Layer 6 of a small transformer language model trained on English Wikipedia (9 layers, counted from 0, width 64). Numbers have three digits each and are written without spaces.
A neuron adds its activation times its output weights to the MLP's output. To switch it off is to set its activation to zero at one token and run the rest of the model.

Output weights of the MLP neurons that the questions are about. A number n stands for (n - 500) times 0.0021.
n3: 761514379529443357356336564626296687246558454395482300557275754902689374588807405619427267331565360492409585534499638294526504665470293589690550767629353406313765609660561574583495569393930566
n20: 562579570167467509699466469558396685634112499524536262187496613524605859574342650620391421567628270678223624335454650417591589494560425253546638248414568362559552355597463669352311495366312284
n24: 510500430660799557322603549494738456548760597531620528322318363706509446551275189259485215431245424951704407513753623392716417335633437364399559376753407521219355523557434472463597465429506429
n26: 499617401587787519386476374390462316362021577745648538749433701372572541552896462707449580551601632337441613746408540381529526456530159534547339588573553653534343394615677418694776457610680670
n39: 525394452690487431630442277604407267265190600583719270404225479533552834668454543641643627440275710684496489695420714615546551605341590489374604311607362511350517127790484384773522638393625537
n56: 553338296587497489502429690639226431310270378491433560348425415647571320573748652536731789657432265308876406173386481562372210688679588512466326624462517604522550777403492554459452524595574445
n57: 630487339421518715660428422389445449435138465440517679110455399377524369327614564548703447710524523463617532522498575680506258705782533435504817784383299323582337290370570548471393613218361686
n74: 422805496325597481427383531513333454668483388537601348399530489458705169392463420666552375311585439619949645687252421367427657452712627603379455526560222622425364534311554418460403420466502279
n91: 355449410474259576597600398626700621290824374444395578410463524444401960210561761451500709531664667538523663396276516537518342402535115572564543486553626766717520642522419293469479499606482452
n95: 571454534398604603569437517421373501514093457540526630567530873530510393469504668686672469497546589560504579448348726324183408442590538629501583475327694449281511622494732506617444283429366308
n116: 511440528273480429506598555746558470677808508437688402785696601560417484736562537509498535319342734477404282544613481534044401513380464473408688596357391366549352594430284747854319404263330635
n123: 321559490673646410488471819178417390528684353497328357484332480373510259258443289499376362718589459503593825412458474666608436474540448463717544419567344354299399438439655350763355450496772524
n126: 462745930139429335721554505302338324505434380512351578143317557628544647527378604542317350477519472423679719709606713671556377513627615542472624473315600344459491657613682291608256595713350638
n132: 404475664470687565465490562585105651426332409488377334091398527362701634497319446641524680268497347707396682255588435543612544419404591571308770596484503392332397252854461481685474520457357410
n162: 518538446491709475607456696442653235640586625445389616143455476395626477527612321656666291317527448538392421270306503305629645524464591462265358611408366577300365328445511530555479599684183499
n187: 765598582606597598674376664539302651469328201359444676585561622432670426315690671582540465549475543504725760468804696426292485265522352292441660322389544487596594662616550527579580420503458809

Each question names a token from some text and the token that comes next. It shows the activations a of the neurons there, in the order above. A number n stands for (n - 500) times 0.06.

Then comes g, the gradient of the next token's log-probability with respect to the MLP's output, scaled to length 1. A neuron's effect is roughly proportional to its activation times (output weights . g). A number n stands for (n - 500) times 0.00093.

"0", then "1"
a: 505504497477509509500495503499504493508497440499
g: 234663495325469611425571507477472642494494485460477194423496611458746565520330541436549685572564374422603499458657328441247626368643915446631286524510632468715477745434533330243471444676600461
Which neuron, switched off, raises the next token's probability most? n39

"O", then "ver"
a: 496499474503500493379504506494504499501492501496
g: 527388437544486644435373355666629561454451395557576409589462514671316468366416239407345689502723506421718317741522616500620566248437419576308275463521467582863703569664249488600282502641466590
Switching off which neuron hurts the next token most? n57

" C", then "ent"
a: 505504500500509492503500498505495496500502497497
g: 551532441367386589530454732412498453553398701609742388428464368492617441672287273343414295450596759368482590390547384456295540126349583535580434473489437318742516510546611703392381679216613542
Which neuron, switched off, raises the next token's probability most? n116

"1", then "2"
a: 500481499513501502500500526500500501503484501498
g: 410331686624651292471363414424615673363472569486372424472419376716459456574443532425350458517274585345528482660581776447628084634282486442292707668536343644510669565593508249611575469423655494
Switching off which neuron hurts the next token most? n20

"us", then "ing"
a: 503501511505507494502503497499501497490490499501
g: 428604547320407549590423376502501517431536614644426883402370295261593527458365454367352484513723561830529483729650415509567554479403703370644369516583525459140556539743359394723409644531463452
Which two neurons, each switched off alone, lower its probability most, in order? n24, n56

"ies", then " "
a: 502497505502499477499500503462507500497500494510
g: 327524519627447369506688494484775631317744386395559608487390411359347605446360345369314692388676425534482521340752473622455398447434592734667483346464584510316367497458398631330081517638505628
Which two neurons, each switched off alone, lower its probability most, in order? n95, n56

"s", then " at"
a: 494506505497502496498500505524496496494469505502
g: 560422376377445383531465717542587524406447338583565441281424394321315526440808523329684423469326417443242703472565443482455552699786672581352649316270461517400635616487777723459563342516320546
Switching off which neuron hurts the next token most? n95

"ter", then "v"
a: 495483505509487496577501474490500503488528502505
g: 342367623520570758375632656805417505467512478351532638516618521529678406219451398495679531477456233566771713700455681637587673382552367490681533522334428676700581520453339783422411485556468602
Which two neurons, each switched off alone, lower its probability most, in order? n57, n39

"an", then ":"
a: 505496501493501500494500511496508498496492504503
g: 779547392681490306281662402457590599470554344550642418553659412420513454546603597427470297543368476246737380527344627594421301667621499663347669357567388369505711598519528723725785517448504727
Switching off which neuron hurts the next token most? n132

"ric", then "k"
a: 496502504511498414494495500504414507501501500497
g: 513607364487303277375424557317372491607554333371591574473526743565427424598354317454501592501423466816423336428543380489577766717519242396540488499506540744579704452722370382506496503914609510
Switching off which neuron hurts the next token most? n116

"1", then "0"
a: 501500521550501500501499504504501508503494499501
g: 521544435541508491561444699475499201427416360389479342518735546641394348222554617666606363518422491464375563548413638462397489464427342282859473390444579737398403657529782667739646368455644728
Which neuron, switched off, raises the next token's probability most? n24

"g", then "s"
a: 507503500498502503490493514501507498508499479498
g: 581483468676204327478516511572419490488536635496323317601465753527636322499498502186418483341372306426065433394642438726366564724614454600654527429655544498465280410323391315429443518517543419
Switching off which neuron hurts the next token most? n162

"1", then "3"
a: 503476500500500492496493488499502497500489500504
g: 593503641511377547623363492592574504531522776611780500642433181523318493500387174202454626643334456317582682592380534444600423396346214538687521695587508421402521433415634504445369678684603530
Which two neurons, each switched off alone, lower its probability most, in order? n20, n132

"e", then "et"
a: 496506508507561505497500494495503499548483500497
g: 409602417298331472723504472253494433407528544660391438500648792430349492347762386625493542514626571360495456366484534474717243457603569822514544616517609246643472704414705626692548550239593512
Which neuron, switched off, raises the next token's probability most? n39

"m", then " K"
a: 503501503499500501493503516482506499502493489486
g: 427542362514477642566591355346875550366603426433344493442672435485395570550604453464423753360783384477239580596536469521562552364336535394367506501574607337503506426749471351351540105810531612
Switching off which neuron hurts the next token most? n91

"b", then "al"
a: 492515496500504497493500500503502570499496503498
g: 640422098466438407563488554822277411443379225297528619436351543554416539487386545433560355451612600488555559643459411525314322373554546451410347478348714267759388702732355568654595471531457404
Which neuron, switched off, raises the next token's probability most? n123

"h", then "ost"
a: 500510499493501502507499505505504502469501497494
g: 380462553742700581382592516514529641687579530473496898524561442527418452381411349332211473611683713391518312546347321607685276353692521763259595535380477448593305394381610574537571601475489499
Which neuron, switched off, raises the next token's probability most? n20

"Q", then ";"
a: 504504505491499489504500500498505483497499498499
g: 607346481612318609220762425459823570607531574435242548552645448279611437697542742600267479459535567568507316445379472482438506390431180426666468467450507237411614514331609354670402570666536564
Switching off which neuron hurts the next token most? n56

"ore", then ","
a: 511443504510492503499501506503505496567492497492
g: 669505293505363479375444717427625622681510625478039546676413457392606472523530676399702435401301665462536456660705384483469712592781572348520492354696664458470657373480486512728344409439462441
Switching off which neuron hurts the next token most? n20

" a", then " w"
a: 503501500500505496323494492495498497500502502500
g: 263435085499601482558335561291538488348705178617680657528445742457487589610537474526374628516451228487346328449366551641441432861407409484618587710619573477523449484588469485386463429502430653
Which neuron, switched off, raises the next token's probability most? n57

"0", then "%"
a: 498502494506501497501502503497504497501497503498
g: 430519775527520807411502347575457570474460489663265435509347607459644395525595376816383438520497557765322371545691505420430759515214221691310537567362532613443305534443326601486498307506544463
Switching off which neuron hurts the next token most? n26

"9", then " |\n"
a: 507499502500516489494498499500488493499491510497
g: 558528578348519565674404520690498575451514518522354568460601789733495442573351255657186461496445374596580421311178560361631584677714499227200638635685503491565426350513620637421479555625469402
Switching off which neuron hurts the next token most? n162

"\n", then "4"
a: 499491492496488501485472499493506511503488501483
g: 445484673334329509594603735720725425587464590452617632665555489479272491431720370280474376603453702536520628555434386300405648399517317226575337605588471369517472649328722382286401273471689594
Which neuron, switched off, raises the next token's probability most? n187

"n", then "e"
a: 500492509505504497498497498473495490512471491503
g: 806387442497315670382503577610308370724403781550409614393486521506612528442536493734497398688288451449434678619337542304313565547767522359461563494550836510517537550281408421254564533285458447
Which neuron, switched off, raises the next token's probability most? n95

"u", then "ly"
a: 489498500505538502499502506495506502505495498486
g: 352544562404280446221536445558680539776391717376472491526509550502499310639302474412345546286485518389494550573535544507742597814505663619545528448627579652135624408335590579390363488532808602
Switching off which neuron hurts the next token most? n187

"e", then " St"
a: 495494502506498497506508499510502509503512503503
g: 459438459434674297724549387444743597480577390297506418382748423583527476608572493357537586393420391521376759466401439555684498505389553507113380574614462424552577633833333385450377320742421768
Which neuron, switched off, raises the next token's probability most? n95

"ist", then "or"
a: 504509497507973487497433494483502528487507502496
g: 499736618685444673478396398342584541419447738454641343348553413467392466536402605670625505496833695446455769578388415362583414709531634453510445679539482309545255446515556149605310572744495398
Switching off which neuron hurts the next token most? n39

" ", then "6"
a: 500498502502501504501500492500498501497482494502
g: 459711513483368363408475642624575339522383573622549748622347420484436455449498262304575320529784460316571551496463057488463469271671247693306485637553470451441438534457587564357299416530525722
Switching off which neuron hurts the next token most? n132

"al", then "if"
a: 499489499495503463492503500509507502507497505493
g: 528570715552293431466520289602497396780434539577484418322801357517504480343395482653531539511418443174577544654640620636853567539752448413527398429521544365587368846712647513513542454377473601
Switching off which neuron hurts the next token most? n126

"or", then "y"
a: 509510502498490506492504510503501523502490497497
g: 194614480354245604492341430309557784603527353705410433506597667430742431597599671368713302404543563508829484398570678441475214410359611494590378422398397365410640508431511673451584431405572540
Switching off which neuron hurts the next token most? n39

"in", then "'"
a: 499507500497494499492497510482505499500499501505
g: 467643499528474557368443571608453259646501388582567699509620597566624391509383441407557726545536709522528303233271410467181505455529157678349306606488488442505794621406388417732660295400470534
Which neuron, switched off, raises the next token's probability most? n95

" ", then "/"
a: 548500502506493495503499518498500501500492454495
g: 581516599725295626529825185414509324552507473278569425402457763287499459559475403441526498435429524459524797346529350442428717072350497588339304496543507454544336468529691520499648506476545459
Which neuron, switched off, raises the next token's probability most? n3

" p", then "re"
a: 496500486502505501471500499502500526503503492501
g: 280456566487617500484578617635450626556536563387636311470499461572173508622452538458555342520558248533528529574501368386110544764374286453453304657431375401296381758618287418211645448567549524
Which neuron, switched off, raises the next token's probability most? n123

".\n\n", then "N"
a: 502500499495499502504472496491507493538479493500
g: 460492647446735660383402340371329587388516294425603619732799550406352463319358387730547434514616428273389632352349459428573438450575649692667634615509412417383493320498558138467442525570714358
Which neuron, switched off, raises the next token's probability most? n74

"i", then "b"
a: 499503504548499501495494508428496491491502499502
g: 449667311484517458476718720388576584425553661519462240660425349459265623373383409540574386373471460384530550432360529511577386411468320601393326471304447662678336509389179462705436229855408582
Switching off which neuron hurts the next token most? n95

" A", then "u"
a: 501503501508501502415498502500502481503502500494
g: 646398586353457496525584438491429456488280550361593416376490689698558372256447491733667652465515372424832362595229511412701684694767560377384162400648511504652562327564470539571356534413587481
Which neuron, switched off, raises the next token's probability most? n57

"h", then "a"
a: 496486494504499512535498510498502511484522498507
g: 649433354553516610227422717374491574498488209379543748456445651419495437454638523587490823461444515443525746705501543395350329699498475326751465557520409437720402389562540745548370587221361654
Switching off which neuron hurts the next token most? n57

"o", then " t"
a: 503502500499499503501496500424513494500499498500
g: 645655538318642329582287747368642703665473365560723497549511250431721519530307439377511653537455261583251459365304498563479549554382608430523541490395415606178312439599260566288445436598529499
Switching off which neuron hurts the next token most? n95

"ol", then "in"
a: 493501505500496502498504514500500496490498432498
g: 543582504501583433398651263636450462535561449514587362474469529302394523521697803644469455564246128660575501591644363720721414357506365499757126574423467609401412662511668328514608457426488473
Switching off which neuron hurts the next token most? n162

"le", then " in"
a: 500506504491501492499504505493509499491463502493
g: 536742470450380552692364486515666466259415440455610561437187300340280537560774809387485569470409579237293636663609549413387593602512529373531529430297528534315429471374615787363623509423555406
Switching off which neuron hurts the next token most? n132